Layer 9 of a small transformer language model trained on English Wikipedia (16 layers, counted from 0, width 128).
A neuron's activation on a vector x is SiLU(gate . x + bias) times (in . x + bias), where the dot is the dot product.

Input weights of the MLP neurons that the questions are about. A number n stands for n times 0.0071.
n37 gate (bias -0.103): 12 4 -34 30 10 8 -9 -10 -19 8 26 -8 -31 30 9 8 54 -1 -5 11 40 6 21 -7 -30 43 25 15 -20 -17 -4 25 -29 -4 14 35 10 15 -6 15 31 -46 -38 45 14 20 -22 15 -21 31 -23 -31 53 23 -13 16 45 34 1 -12 -5 5 40 12 -3 -45 53 14 29 -8 -47 8 -7 14 34 -27 -21 46 50 -14 -6 1 6 16 -20 2 4 15 38 19 -41 6 -13 17 17 -18 -27 -37 -9 12 2 11 -9 20 -6 10 -7 15 25 -41 29 4 -3 9 -1 0 -19 6 -12 4 -16 2 -11 -2 -11 -15 -3 -6
n59 gate (bias -0.050): -27 78 -21 83 -15 -22 -75 -3 -31 -66 49 28 -31 -5 23 8 -15 -40 -28 -34 21 -33 33 -28 3 11 10 46 -48 -33 15 15 39 38 3 -60 41 -31 22 2 50 -24 32 0 3 21 -39 -18 4 -18 5 41 -50 53 20 17 42 -6 -46 44 41 10 -18 -42 25 0 15 37 8 54 36 -12 22 -37 -38 1 21 -43 -62 42 4 2 5 50 -73 27 60 -21 -1 -26 -36 27 54 -8 22 34 -65 7 11 9 35 8 -50 42 -6 8 28 35 -1 -5 4 -17 1 -15 -31 9 -64 -23 11 21 23 20 -5 17 17 38 -18 20
n69 gate (bias -0.004): 3 20 11 14 7 13 7 16 2 -13 -8 7 -47 26 -5 11 2 7 -5 -33 17 -2 2 -36 -9 -2 -26 0 39 14 11 1 -1 -13 24 -16 -9 -8 0 -31 25 -13 19 6 -11 27 29 -5 18 4 13 -5 -1 -25 0 -36 9 -11 19 -40 -9 -21 25 34 20 -4 17 41 -4 -1 -35 -7 -17 -27 12 5 7 12 -14 33 -2 6 31 7 3 -12 -31 -13 17 10 -28 2 5 0 -10 17 -10 -10 1 15 0 -15 -15 -5 26 -6 -8 -5 10 -11 1 5 4 1 4 -4 -10 9 13 -8 -17 9 17 -6 -28 22 0 8
n106 gate (bias -0.115): -34 14 -24 -20 -43 -11 -4 -54 19 46 -16 1 37 -2 28 -31 -16 -51 15 -24 -45 29 30 -5 -17 16 31 -27 67 -75 -10 -8 -3 -25 6 61 15 -21 -20 -14 6 25 -2 -23 -94 14 8 5 -11 -49 2 0 37 4 35 -28 -14 8 22 39 42 -61 25 37 67 22 19 40 -27 25 0 19 5 3 -66 -11 7 20 -5 -18 -26 12 65 56 12 3 -26 -51 -11 0 15 0 13 42 -9 5 -61 35 30 -8 -51 -19 3 -25 -33 -25 7 -59 4 25 7 3 -62 -3 -12 2 -20 -38 -5 67 -1 -12 -4 -34 -13 33 10 -1
n121 gate (bias -0.196): 47 12 23 -39 -14 -44 -22 -12 -20 -5 22 -28 9 0 -23 -33 -8 28 -51 18 40 49 0 5 5 -17 8 15 12 17 10 35 0 36 -8 28 -24 4 -1 -9 -13 -11 37 -2 13 9 -58 26 -3 18 9 -29 -8 -8 64 85 -52 -32 19 44 -36 -44 -22 -8 43 -47 -3 19 -33 56 -19 -43 18 29 10 5 29 -28 -5 -25 -11 21 -37 -25 -23 53 -13 -33 -11 -36 -18 2 -31 57 -58 38 -3 8 -2 43 -40 -6 16 -1 -62 22 -40 47 18 43 -27 2 -21 4 26 -27 3 9 -18 20 -30 4 34 -37 -27 -9 -4 26
n241 gate (bias -0.126): 23 -27 -51 24 -15 -11 -4 -13 -14 14 -5 13 -7 33 0 -21 -53 -29 13 -16 -89 43 -11 -18 -3 9 -8 -50 -8 -8 16 -22 61 47 23 14 28 12 5 38 -9 32 -23 -10 -18 -39 -11 -8 12 44 9 51 -63 8 24 33 9 -16 34 56 27 21 -25 -15 -34 12 -14 -66 36 11 -3 -3 -33 38 24 -17 31 -40 28 19 35 32 -6 -26 -2 -16 6 11 -18 -43 -52 -21 31 -56 -31 1 5 -33 20 82 -20 3 38 -12 -46 20 -54 13 -27 4 48 -42 -19 29 17 2 -7 -36 38 -26 6 -26 1 17 -21 11 -18 -7
n264 gate (bias -0.020): -8 24 -6 -27 -15 -24 52 33 -3 15 12 10 -24 -1 7 23 -33 57 17 -41 -24 10 24 42 -5 26 -2 32 -19 -35 30 -19 4 36 31 21 -26 5 -4 44 27 -4 14 23 1 13 -16 47 6 -4 29 15 -26 -10 2 27 45 16 43 6 -51 -35 -2 -6 1 20 -10 32 41 -26 -19 -1 1 12 49 -2 -2 -2 32 -44 -21 3 -9 -30 21 21 -23 -19 9 0 23 68 -5 -10 -7 30 -13 -9 -33 -4 -5 28 23 3 5 0 4 -9 18 47 20 5 10 7 15 -12 33 -15 20 50 -31 -21 -25 -32 -7 3 -5 6
n278 gate (bias 0.007): 22 -5 -1 -2 -46 -26 57 -23 -11 26 -11 -14 1 22 1 -11 14 41 -12 -16 -9 -3 -5 -20 -27 -44 -12 -2 21 9 54 -18 -7 -14 0 29 -4 -6 35 6 13 12 -6 -42 -12 -18 20 -27 32 -7 -47 -39 -2 -45 54 23 31 -1 -17 14 11 17 15 -4 -59 -35 13 -23 10 2 -41 -36 25 18 20 -17 4 -11 -7 17 -13 -36 4 -12 1 -27 49 11 -72 15 18 -21 0 -7 -1 28 14 32 -8 -5 -17 -25 -1 16 -18 61 -1 -23 -3 14 53 -5 -28 -30 31 -2 16 -13 -1 -35 -33 7 -18 19 -47 12 8 14
n305 gate (bias -0.123): -5 -30 -63 -4 40 26 23 -35 -13 45 -14 22 2 1 -11 4 15 2 29 21 32 14 8 16 -1 -49 -39 1 21 31 51 37 -12 2 -26 20 -21 -16 -46 -40 -9 6 5 -30 8 17 6 -15 -32 31 -18 9 -12 -10 -3 4 -51 -17 8 -45 57 33 -16 -17 -26 -5 79 -22 54 -3 31 33 -6 4 30 3 -2 15 39 31 3 21 -10 -43 -2 2 11 -38 -13 62 28 -27 -12 12 -6 32 -26 22 7 9 12 6 20 30 12 35 19 8 -23 31 23 -21 -12 -31 24 42 -48 2 29 -6 -17 -2 18 -1 -37 -11 33 -9
n306 gate (bias -0.066): 9 25 16 8 -12 5 16 -28 -27 -63 -18 14 22 8 37 -10 -27 -5 4 9 -32 11 -10 19 -12 27 29 -14 -7 -29 31 -38 -23 24 -24 6 -48 -23 -18 -2 29 -10 -8 10 22 28 -22 26 43 -11 -3 -14 14 17 17 40 12 4 -1 -6 14 19 18 -10 -47 31 -8 33 41 4 -17 21 -23 -17 33 -10 -21 -23 33 32 13 -49 25 40 -21 -11 41 -27 -1 27 -3 14 -44 -13 32 -12 -37 37 -7 -17 -40 49 -33 18 50 10 -25 29 -4 -43 32 9 -50 5 18 -11 -24 15 -40 -14 20 36 20 -6 2 -40 19 -40
n318 gate (bias -0.273): -46 -24 3 -11 7 -23 35 -55 -23 8 3 -22 -42 40 -13 3 -13 59 -10 -75 43 -16 -32 -11 70 -32 -42 -44 -60 -42 18 -56 -13 -55 -37 -32 14 12 17 -11 16 -10 6 -13 13 -50 20 27 1 19 2 26 -17 -21 14 -31 -40 10 -10 -25 13 -12 -3 -31 12 -6 11 -29 55 -14 20 22 -2 -9 -29 0 11 17 6 18 31 -27 24 6 -58 57 21 61 -31 20 -47 0 30 5 40 23 67 37 31 -8 25 -17 22 25 -1 44 39 20 -55 42 -27 43 -8 -10 -1 5 -28 -44 7 29 30 -6 -13 3 27 -18 15 52
n460 gate (bias -0.049): 13 4 -19 20 20 -6 24 46 -7 -21 6 -5 -7 9 10 -40 -28 -3 -14 27 -3 12 -6 12 -9 36 -16 -35 8 40 16 -45 29 -10 11 31 25 14 7 7 29 -30 -17 -13 1 30 1 12 32 9 -32 7 46 4 17 -10 15 -21 -13 2 -18 18 -13 -3 21 -19 19 16 -8 -28 -41 -15 9 13 48 12 -33 52 -24 -1 -16 32 15 14 -11 -26 -24 -7 17 1 -11 25 -22 -14 72 46 -11 57 -11 17 17 11 0 -8 18 -24 -24 44 13 0 -4 30 -37 -23 -18 17 54 -15 -1 36 3 29 20 -10 -20 -28 -22 39
n574 gate (bias -0.106): 7 -2 6 27 -11 21 -27 -10 -17 -17 -15 2 29 6 -69 -55 -17 47 -6 -13 19 5 2 28 -8 56 28 -25 7 33 32 4 9 36 -5 29 27 -2 -3 -7 -53 -5 32 -20 -23 11 -1 23 59 1 28 29 33 37 50 -31 -46 -8 -21 2 -26 15 -57 -7 27 -9 8 11 14 -15 -31 -11 -44 -42 44 54 -31 -68 -43 -7 -61 22 -66 14 -36 -25 27 -24 29 23 8 55 -70 -21 15 59 24 4 7 -18 8 -14 15 17 -27 -3 -9 -69 -10 -14 6 36 37 30 -3 24 34 -23 -26 22 5 34 -7 17 0 9 20 2
n654 gate (bias -0.145): -9 -1 18 -8 24 -24 -25 -49 -26 -17 -17 -23 11 17 11 -8 5 18 7 -24 1 19 -16 -18 8 10 -36 -12 -25 1 40 -18 -29 -15 -31 22 15 12 -17 2 1 28 -51 -41 2 3 25 17 -17 -46 9 -17 19 43 12 75 17 1 -41 44 27 6 15 -9 30 0 19 10 38 5 -19 -20 -12 -30 -41 12 -2 -42 14 -3 -16 -32 -35 4 -3 -52 -40 0 8 3 -26 37 5 -4 41 38 4 -2 4 -30 1 19 -21 8 -5 -5 -25 -31 39 8 42 24 -31 -16 -11 -3 -29 -1 -11 4 5 36 58 -27 8 5 -63 35
n37 in (bias 0.028): -26 -1 -10 -26 -22 -25 46 28 17 15 12 41 42 -1 0 -2 -20 -9 -21 -26 16 5 -35 -8 35 30 -9 -5 11 -38 -26 -10 -28 -29 -11 32 -23 -45 -9 -18 5 39 30 14 -27 13 34 5 16 33 -6 45 26 13 -10 -25 0 23 35 -26 36 -16 -43 -36 16 -12 -14 -21 -4 -1 22 35 38 -2 -4 -26 8 12 7 36 -38 21 29 34 32 8 -10 -38 -16 -2 -10 -7 -20 -10 -13 31 18 -30 -2 -4 -38 -34 2 -3 45 -44 26 26 -12 13 -6 35 12 -8 -2 33 5 -17 -8 -30 -18 -4 -7 -13 -14 -30 12 1
n59 in (bias -0.079): 10 31 2 -67 -14 1 6 12 2 8 21 25 13 1 16 -33 -7 -6 -46 -12 -33 25 50 15 17 -19 -18 -11 2 17 -26 -16 40 11 27 31 10 -24 -18 -5 29 35 53 -3 -8 -15 -15 -12 9 0 -43 56 -26 -34 21 5 -37 24 -6 6 -20 11 -8 9 42 11 -40 -19 -26 -19 -6 -22 1 -23 37 2 -21 7 57 52 32 16 55 -21 17 -12 9 2 -19 -23 25 26 2 -37 12 -10 -18 15 0 -24 -21 36 -5 34 -19 55 17 -50 -64 7 30 32 -44 -16 37 11 19 3 15 -25 -27 -50 22 -32 17 -10 7 27
n69 in (bias -0.103): 28 23 -6 -11 6 3 -23 -7 24 28 6 4 -32 14 1 -1 -28 -35 5 -35 -52 7 -47 -19 3 17 -14 12 3 -32 3 22 -5 -32 16 33 -48 15 -6 -29 18 -13 -24 -9 -30 25 37 7 -1 17 23 22 -16 -28 46 -5 5 11 15 -19 4 -38 16 32 18 36 20 11 -20 7 -45 -13 -29 -38 21 22 6 -25 -6 52 -9 -5 -7 -4 9 3 -56 -16 -9 16 -31 20 -6 -18 8 -7 1 26 -24 31 -21 -30 -16 19 11 -19 -1 8 -31 13 -10 -8 34 -13 1 17 -23 35 26 7 -5 -28 27 46 -3 10 -9 -8
n106 in (bias 0.076): 14 -32 -11 -17 -1 -17 14 -15 -3 -8 -4 -10 -76 12 8 -14 23 11 41 -45 -54 26 2 -10 -17 -8 -37 -26 25 6 -5 -12 22 -4 -17 24 39 39 23 38 -37 10 0 29 6 11 -28 -23 -15 5 -33 3 -15 2 15 -32 15 -2 -12 -31 13 -35 -75 1 -2 -17 -61 -15 -2 25 10 22 -3 -60 20 -20 -44 15 -18 -23 -66 21 -18 -10 -38 57 6 71 -5 13 -7 39 34 2 25 20 2 -2 -1 16 11 -14 -1 -6 25 -15 14 17 -46 -24 73 35 17 -34 -48 -36 29 49 3 8 -14 25 -1 45 2 15 17 -49
n121 in (bias 0.018): -42 -3 -6 18 -14 12 -50 20 4 -19 2 -22 45 25 38 -39 10 -24 6 28 -66 4 20 2 22 28 7 36 22 29 30 40 -53 40 60 -16 6 -10 -12 13 -26 -19 39 -42 8 -9 3 -21 0 15 -18 20 -25 -5 25 16 48 -34 22 0 32 21 -15 36 -17 -17 -12 7 15 -23 50 -8 35 -20 53 9 20 29 -27 26 -15 -17 32 2 -24 -2 -33 23 5 17 1 14 -11 -9 -20 -15 -23 31 -16 3 20 -11 -16 -7 -45 -19 5 8 4 -12 -3 -5 44 -15 -3 23 17 65 -41 -10 33 -15 28 -24 21 8 -3 1
n241 in (bias -0.008): 48 12 19 29 -26 -6 2 -23 17 53 19 41 15 -20 22 19 33 -6 0 21 -5 -3 -18 -24 -25 7 28 -40 -10 37 -20 -11 -16 -13 36 -3 -17 18 11 -26 -27 15 2 -24 -2 -27 18 -50 27 -28 -30 40 8 46 -18 63 -20 -7 32 -9 -17 24 -31 48 -1 -38 -15 -4 37 -2 0 14 18 5 12 23 -53 -6 -43 -9 16 1 15 -13 22 1 36 -5 9 1 22 -1 13 7 11 -26 1 11 2 -8 -48 -35 -17 -2 -27 -23 -22 -14 -48 -13 19 -29 9 4 -46 -13 30 27 5 43 -30 41 5 44 2 16 26 -55
n264 in (bias -0.026): 7 13 20 13 39 -45 22 -31 -9 39 -12 -1 -9 -8 -3 13 -10 -2 -35 27 -12 -14 1 23 -8 -7 -8 10 0 -18 15 26 7 -6 23 17 5 -17 -7 8 15 35 15 -26 16 2 -53 -23 17 -31 -20 -20 -18 25 -24 31 -7 -24 -18 15 -17 -17 -5 21 0 36 28 75 -9 -1 -5 48 -31 -42 -5 30 13 -6 22 -32 13 -6 -25 -15 -23 32 -17 11 50 7 1 -11 -2 7 -2 1 26 42 34 -11 -35 -13 -2 -8 23 -2 -44 24 -9 33 6 6 -13 33 -3 -20 16 23 -21 -12 0 -8 -18 -7 -31 24 3 20
n278 in (bias -0.075): -10 12 20 43 24 5 31 4 -8 19 -32 -12 19 7 3 20 21 30 -13 38 26 7 1 -28 32 28 4 -3 0 -12 -15 8 -25 11 20 10 -5 20 -6 -32 -20 54 -13 17 -32 -22 -29 -62 -34 -14 48 -10 -6 11 -49 -37 -21 -40 -18 20 -6 48 46 11 -24 32 -7 14 34 19 -10 9 0 -63 -33 -9 -29 15 20 1 35 48 -44 -42 13 -13 0 44 -11 -5 23 -19 -6 -46 -7 -12 -2 -16 3 2 24 2 14 0 -11 -6 17 -23 47 -33 32 67 -20 6 -36 -5 -10 1 15 -20 -5 15 15 -21 -33 -26 -33 -16
n305 in (bias 0.043): 8 -37 21 -17 -17 0 63 33 6 -18 -16 -1 16 -9 51 25 42 -11 -32 -20 52 -12 20 -28 23 38 22 -12 -14 13 43 8 29 30 30 8 23 -5 23 10 8 46 42 42 47 -21 -25 12 -23 -51 -3 15 -34 -2 27 0 17 -86 19 1 -1 59 4 -10 -22 -16 -19 -6 -10 7 35 29 -10 -46 -47 49 -14 56 19 -28 17 -17 33 6 -28 6 23 4 17 -9 -1 -34 12 30 -24 16 -11 -4 -21 -4 11 -33 -32 19 -32 27 -21 -22 -32 -4 -4 22 23 -62 -40 -67 4 -7 -8 5 -33 -46 -18 26 -11 53 3 16
n306 in (bias -0.041): -28 -4 -26 18 -1 -17 30 5 -14 -57 15 -3 35 19 34 23 22 -2 -34 -27 -4 -35 36 30 -32 10 4 -17 48 -26 -12 -24 -32 -14 -21 22 25 -13 -11 -22 -10 16 54 10 -17 35 -1 13 29 27 -17 7 -30 20 8 1 -10 -12 9 -49 -9 -3 5 3 -55 -17 -31 -12 17 -5 43 -11 -8 -14 41 48 -4 18 7 35 10 26 -27 53 31 -12 -10 11 -41 30 -49 31 -16 -4 19 19 -3 11 -7 32 -5 -10 41 -1 -5 -39 2 26 -67 10 -6 22 14 13 16 32 -20 -2 13 5 19 29 -3 -26 53 11 18 -45
n318 in (bias 0.085): -27 -28 -9 -13 -28 35 23 11 32 17 -13 15 -46 -16 10 35 1 -13 43 36 12 -3 21 -18 -34 39 29 -1 -35 -52 53 9 -13 44 6 -14 7 -31 42 -7 2 31 -33 -27 3 19 -8 -6 -11 17 -51 15 -48 -26 -6 -40 -10 41 52 22 46 36 27 -10 -48 -28 2 24 44 -34 -11 21 -29 15 -18 -20 -27 -32 2 20 0 -25 26 36 -5 33 21 -22 -47 -10 -19 -36 -29 6 10 -9 -24 -20 -18 -11 45 -11 17 7 0 -20 7 10 -15 -9 54 11 37 27 55 6 10 14 5 -53 -21 -5 32 -6 -22 -43 -58 25
n460 in (bias -0.099): 24 24 -56 32 -22 -10 -39 -16 -25 4 -26 32 48 -32 -36 -21 42 -13 -13 -43 20 6 -42 56 -24 21 -16 6 -18 -15 1 11 -3 27 -22 51 -33 15 -11 -21 5 -29 -3 -7 -44 14 -29 -6 -31 36 57 10 -8 -4 3 -17 -15 15 -18 29 16 44 13 12 5 -12 12 4 -22 -39 34 39 -13 -7 15 -16 -9 -4 -4 1 -34 -29 -53 7 37 -15 3 26 -19 10 -40 -33 -14 -12 31 -1 10 -17 -7 10 25 10 -1 15 -47 -12 16 19 -29 -36 18 -21 10 -26 -8 28 -11 24 -14 -4 4 -29 -3 18 19 35 -16 -31
n574 in (bias -0.129): 40 10 -35 -40 8 54 11 14 -28 22 45 -7 -19 17 28 -3 -25 -6 -9 -55 73 -16 24 32 10 22 4 36 23 -48 -2 -46 -9 -24 -9 -30 -8 25 -27 71 6 -28 28 -31 19 -38 -57 5 33 -35 23 2 -30 11 -21 -14 -29 -26 -10 -36 -13 29 -15 37 -45 32 -11 -11 16 -12 -9 -20 40 51 -7 4 56 23 -17 -47 -60 30 47 21 27 -2 1 26 -8 5 38 22 -30 25 4 -18 4 14 -5 8 -65 -22 1 -20 21 18 -34 -20 -71 6 3 -3 -20 -40 81 32 49 13 20 0 -3 -43 53 -32 39 -27 -20 10
n654 in (bias -0.059): -10 52 -22 20 -26 -8 -21 -43 38 -33 4 -22 -14 15 -33 23 31 15 5 -23 27 -11 2 12 30 -45 -41 4 -14 3 12 4 17 -28 27 26 -13 -34 2 32 -35 45 -7 -3 -32 -45 10 -7 -4 -21 11 27 -3 41 -31 22 2 36 -11 -10 5 -7 3 10 28 -5 -24 -4 -34 -9 -13 -21 -18 5 -10 -9 1 5 -42 -4 -2 0 21 22 1 -20 -40 32 -16 -32 -25 -10 0 8 -18 -35 4 13 17 3 4 22 27 -29 -23 -15 -12 12 7 21 -40 20 -6 -42 -7 20 -20 -11 23 3 -63 -6 -13 -18 17 -41 -17 49

Each question shows a token from some text and the vector x that enters the MLP there. A number n stands for n times 0.048.

".": 7 -25 9 -8 -6 22 19 -3 12 27 57 18 15 11 13 0 32 15 -33 6 -9 -2 -28 11 -10 0 -14 14 -5 -3 -2 0 26 56 7 -23 -4 -2 -48 13 -12 25 11 -12 11 20 23 -34 8 6 -9 -8 -6 -14 -39 11 -6 1 12 18 11 -7 2 -20 12 9 -7 40 -35 21 4 -30 -14 -15 25 -36 1 17 -9 45 12 16 29 23 29 -15 27 29 26 15 -24 -41 -30 -15 33 -8 33 0 19 -27 3 42 3 3 9 -7 -26 2 -1 35 -14 -2 12 -8 -16 -22 -7 9 -12 19 -9 -10 -44 -24 5 32 -33 16
Which neuron lights up most? n106

" to": 22 -7 24 -34 26 29 6 6 -9 29 38 8 23 5 3 27 31 14 -14 -17 -11 11 -31 31 -25 17 21 21 -18 -12 22 -7 0 24 2 -31 -4 15 -76 -9 -25 30 16 3 34 22 29 -45 -37 2 4 1 3 -17 -8 33 -9 -10 31 6 0 -18 -10 -19 -3 6 -14 55 -3 0 -14 -27 -13 9 8 -7 1 -4 2 20 -17 22 15 18 9 -38 -6 35 12 -16 24 -28 -21 7 20 -17 27 -17 7 11 24 31 18 10 4 -11 -23 11 6 32 4 12 12 -18 -6 -31 -4 -9 -3 10 3 6 -45 -3 -14 29 -25 -12
The most active neuron and its activation: n264, at about 4.1

"\n\n": 0 -5 0 -24 7 37 34 4 10 -4 17 -4 20 22 -15 17 27 -2 -40 -13 -14 15 -15 19 -14 19 26 27 28 -39 -5 -26 -5 7 10 -14 1 27 -44 -11 -6 16 9 -1 34 37 20 -36 -11 -13 -8 -33 6 -17 -32 16 -31 -11 50 9 7 -52 0 -30 5 17 5 55 -11 21 -8 -41 -19 -1 19 -1 -11 -7 -10 23 -12 28 -3 21 9 -38 25 20 19 8 16 -7 -12 -3 16 -28 28 -22 4 -6 31 36 -21 1 14 9 -16 -2 14 17 3 14 8 -28 -13 -22 -4 24 10 9 2 -13 -20 -5 6 37 -33 6
Which neuron lights up most? n264

" includes": 3 0 -7 -20 15 38 -12 6 -14 27 29 2 11 8 -11 9 37 -6 -40 -8 -26 10 -21 15 0 -4 11 21 -14 -50 17 4 -11 28 7 -21 -11 43 -45 -21 -15 3 41 -18 21 33 33 -40 -37 8 -1 -13 22 -36 -21 20 -31 -14 47 10 5 -32 -2 -2 -2 23 8 64 -13 3 7 -28 1 -2 18 -5 -18 0 18 34 -9 45 2 14 6 -22 15 32 7 -3 7 -3 -9 9 1 -11 21 -23 -5 -21 7 43 24 35 3 -7 -19 18 -5 23 0 13 9 -11 -3 -22 -4 14 -2 9 -5 -6 -39 4 0 13 -16 5
The three highest activations, in order: n264, n121, n69

" the": 12 -14 -4 -23 7 54 11 15 -6 48 22 -18 12 38 -13 -7 14 -11 -34 -9 -26 0 -20 24 -25 20 12 11 4 -14 3 9 -1 29 3 -27 -16 44 -73 -1 -30 15 9 -3 22 17 19 -45 -3 -9 5 4 15 3 -14 -8 -41 -13 34 13 29 -23 10 -28 -6 -2 -21 44 -11 15 11 -10 -12 -1 46 7 3 5 -20 35 -5 11 4 34 29 -3 16 19 16 -8 3 -15 1 8 16 -24 26 -44 19 1 34 33 10 49 2 10 -12 6 8 5 8 11 11 -28 5 -9 12 10 -8 12 -3 -2 -25 -10 -1 13 12 4
Which neuron lights up most? n574

"jun": -1 -57 25 -18 19 0 1 28 -5 30 8 -5 -1 44 9 33 34 -3 -11 -29 -6 21 -11 8 -25 -4 7 4 -23 -14 4 -5 3 18 -24 -35 -5 31 -18 23 -30 10 4 -27 16 26 6 -17 -12 -51 25 10 5 -22 -25 -4 -22 -2 30 11 7 10 -6 -31 -4 5 -30 56 -25 18 12 -38 -12 21 44 -22 6 -16 -9 24 -20 -3 -9 28 10 -10 11 40 -14 11 -17 -11 -2 -13 20 -16 4 -33 25 -7 23 24 14 -18 11 -1 2 20 0 14 -7 2 -1 21 27 -18 0 -2 -37 8 9 2 -33 14 -8 10 -59 8
Which neuron lights up most? n318

"63": -1 -28 -7 -19 26 19 5 3 -5 7 48 -14 14 -3 -9 24 48 12 -35 12 -42 -6 -35 14 -5 9 -10 15 -1 -7 -11 -18 16 19 -15 -55 -13 7 -46 -7 -15 24 13 -6 20 24 33 -22 6 2 -7 -12 2 -6 -38 3 -53 -11 24 28 -8 -5 1 -8 11 -6 -11 32 -25 13 -4 -9 -9 -2 -6 -4 8 5 -7 47 2 8 21 21 11 -18 12 38 11 20 -2 -24 -12 3 34 -25 33 1 32 -26 3 32 -8 0 -9 -37 -34 8 4 30 -9 -15 22 -22 -17 -17 25 -6 -39 -2 12 -17 -33 4 -15 19 -41 3
Which two neurons fire most, strongest first? n106, n574

"ic": 18 -27 -2 -12 2 36 -6 -8 -12 33 15 3 -5 27 6 38 37 2 -23 -22 2 15 -16 22 -7 2 -10 8 -29 -37 -2 -2 31 47 -5 -3 -20 20 -75 -12 -23 -3 17 -9 26 18 39 -18 1 -31 15 -19 6 -16 -5 15 -15 -16 17 26 10 -18 2 -39 -20 -24 -21 62 -22 -6 11 -21 -19 0 22 -16 -3 -19 11 23 0 29 2 34 22 -14 0 14 26 -4 18 9 -12 3 -3 8 20 -13 33 -25 4 39 -9 31 16 16 -5 7 -5 3 -6 -5 -2 -26 6 -4 1 -10 -25 13 9 6 -54 14 -11 -11 -35 -11
The most active neuron and its activation: n264, at about 1.7

" win": -8 -7 24 -30 -1 28 21 -3 18 1 16 -7 1 3 24 13 46 -3 -12 -9 -16 9 -54 0 -33 -17 1 7 -19 -5 -35 15 -3 17 11 -11 9 36 -47 0 -17 15 11 -18 -2 12 28 -30 -15 -13 -27 -19 30 -53 17 -10 -15 -22 49 -9 4 -21 5 -23 8 -4 10 27 -14 27 20 -38 -13 -6 26 -29 8 5 -6 31 -14 14 -5 5 26 -25 1 22 20 6 -5 0 13 -5 16 -43 22 -29 18 -2 21 63 -2 5 2 -27 -10 22 10 7 -7 15 -5 -27 7 -10 -7 24 -11 21 5 -23 -37 16 -9 29 -38 3
The most active neuron and its activation: n69, at about 2

"ling": 1 -18 3 -13 -5 23 -8 -4 -38 37 44 9 0 34 23 17 56 10 -12 -12 -9 8 -24 32 -15 -18 -21 9 -14 -14 -16 -11 -8 46 -1 -12 -22 26 -59 -16 -15 16 5 -29 8 17 6 -35 5 -7 -21 7 -12 -29 -1 -13 -38 -14 15 3 -17 -19 5 -27 4 -4 -14 56 -31 10 11 -15 4 -6 35 -3 7 -3 -4 28 -6 20 -10 19 34 4 24 56 -1 -12 30 1 -18 -8 12 2 19 -24 0 -3 32 29 -16 12 -14 -18 -15 34 -1 28 -13 -3 10 -20 3 -8 5 3 -18 -8 -2 2 -55 -4 -28 -12 -6 9
The three highest activations, in order: n121, n264, n278

"47": -3 -27 -11 -12 18 12 10 -4 12 15 44 -12 10 9 -5 24 52 5 -32 15 -50 -9 -32 19 -17 11 -10 20 3 -16 -5 -18 17 26 -10 -47 -18 10 -45 -12 -17 20 7 -13 21 15 29 -11 5 -1 1 -5 10 -4 -34 2 -49 -11 31 24 -14 -6 -1 3 33 3 -11 38 -20 25 -3 -3 -15 -8 -7 -8 6 1 -5 55 5 9 17 20 19 -17 4 33 17 15 -8 -18 -17 -1 21 -15 37 -8 30 -38 8 37 -1 9 -6 -34 -42 5 3 26 -12 -19 19 -25 -16 -21 3 -1 -33 1 8 -13 -28 5 -16 19 -43 12
The three highest activations, in order: n574, n106, n654

" one": 6 -41 -3 -31 25 33 11 16 9 22 29 -16 22 25 30 -11 33 13 -3 5 -2 4 -39 8 -24 -1 3 33 -3 -22 4 -11 1 47 -12 -16 -13 42 -58 -4 1 7 18 -18 23 18 33 -21 -13 -4 -13 -18 14 0 -15 -20 -20 -15 45 28 25 -27 15 -37 11 20 -13 40 -22 -14 12 -5 -2 -12 10 -3 -29 -4 -8 34 -24 24 8 20 29 -10 42 31 -8 -15 -1 13 7 5 9 -1 11 -23 4 14 42 33 -4 19 1 -10 -23 18 18 22 -16 -19 25 -18 3 -4 35 2 -1 5 1 -12 -35 0 -34 25 -2 6
The most active neuron and its activation: n654, at about 0.82

" pilot": 4 -26 3 -20 15 43 9 26 5 42 2 -8 -12 26 34 38 25 -1 -15 -11 -4 -15 -28 10 -12 -6 -8 24 -13 2 -24 -5 -5 15 15 -26 3 30 -37 -14 2 12 17 -4 21 17 -2 -34 13 -27 -4 -22 -5 -25 -4 6 -12 -10 35 7 10 -27 4 -54 6 -4 6 38 -5 20 24 -23 -6 -6 13 -14 -2 19 0 42 -24 17 1 28 20 -19 27 45 32 7 -4 10 29 -14 13 -17 17 -23 11 2 24 71 -13 11 10 -9 -15 39 21 8 21 12 19 -5 11 -21 5 15 -15 5 -17 -19 -52 18 -20 2 -24 -5
Which two neurons fire most, strongest first? n264, n654

"0": 6 -35 14 -25 -1 26 -8 -4 15 17 38 -23 15 5 4 19 35 12 -25 -3 -6 -4 -15 -15 -11 -23 -23 3 -18 7 -12 -8 17 45 10 -16 6 40 -49 -2 -25 28 15 -28 38 23 19 -30 17 -11 -5 -34 19 -7 -24 -8 -35 -20 44 42 -9 0 7 -24 20 14 -23 16 -16 -9 18 -16 16 9 25 -9 -3 -15 -15 16 -14 18 38 13 28 -25 28 25 -8 -25 4 -8 -25 13 22 -5 22 -9 16 -6 16 38 -23 -11 -25 -23 -10 25 4 36 -5 -14 11 -13 -3 -21 13 19 -30 6 14 -21 -50 -3 -25 7 -25 -3
Which two neurons fire most, strongest first? n121, n69

" |": 15 -30 -10 -31 26 29 12 -2 -1 6 23 -7 3 18 27 21 38 -7 -16 -15 16 10 -13 25 -20 2 1 -4 2 2 5 19 23 13 -4 -32 -11 -7 -60 1 -26 41 25 4 38 22 30 -13 -3 -54 -15 6 28 -25 -22 17 -33 -8 25 17 2 -19 5 -26 -12 12 -4 45 -6 0 19 -40 -20 -6 7 -43 21 35 -22 41 -4 41 0 18 38 -17 20 23 16 2 16 -51 9 12 12 -9 21 -11 14 1 0 20 17 20 11 -33 -22 -3 12 -7 -6 6 8 -19 -17 1 -9 2 -21 -5 6 1 -30 -6 1 17 -26 -3
Which neuron lights up most? n305

" Al": 17 -35 4 -18 19 32 16 25 39 -1 24 -3 12 30 17 3 35 -12 -21 -30 -11 -10 -22 -3 -1 -1 14 19 -4 -3 -1 -4 -23 32 -23 -25 36 21 -44 -13 -29 22 5 -10 16 29 28 -22 -4 -26 6 -19 26 16 -26 2 -27 -9 28 9 11 -19 31 -10 14 32 -18 61 -9 8 34 -57 7 11 20 -6 0 -10 -8 21 2 18 2 11 19 -41 17 55 16 5 -17 -10 24 7 24 -8 16 -22 9 -4 13 8 -3 12 -10 5 -15 20 29 10 8 6 20 -11 10 1 8 28 -8 35 12 -29 -31 13 -20 -1 -14 -16
The most active neuron and its activation: n59, at about 0.5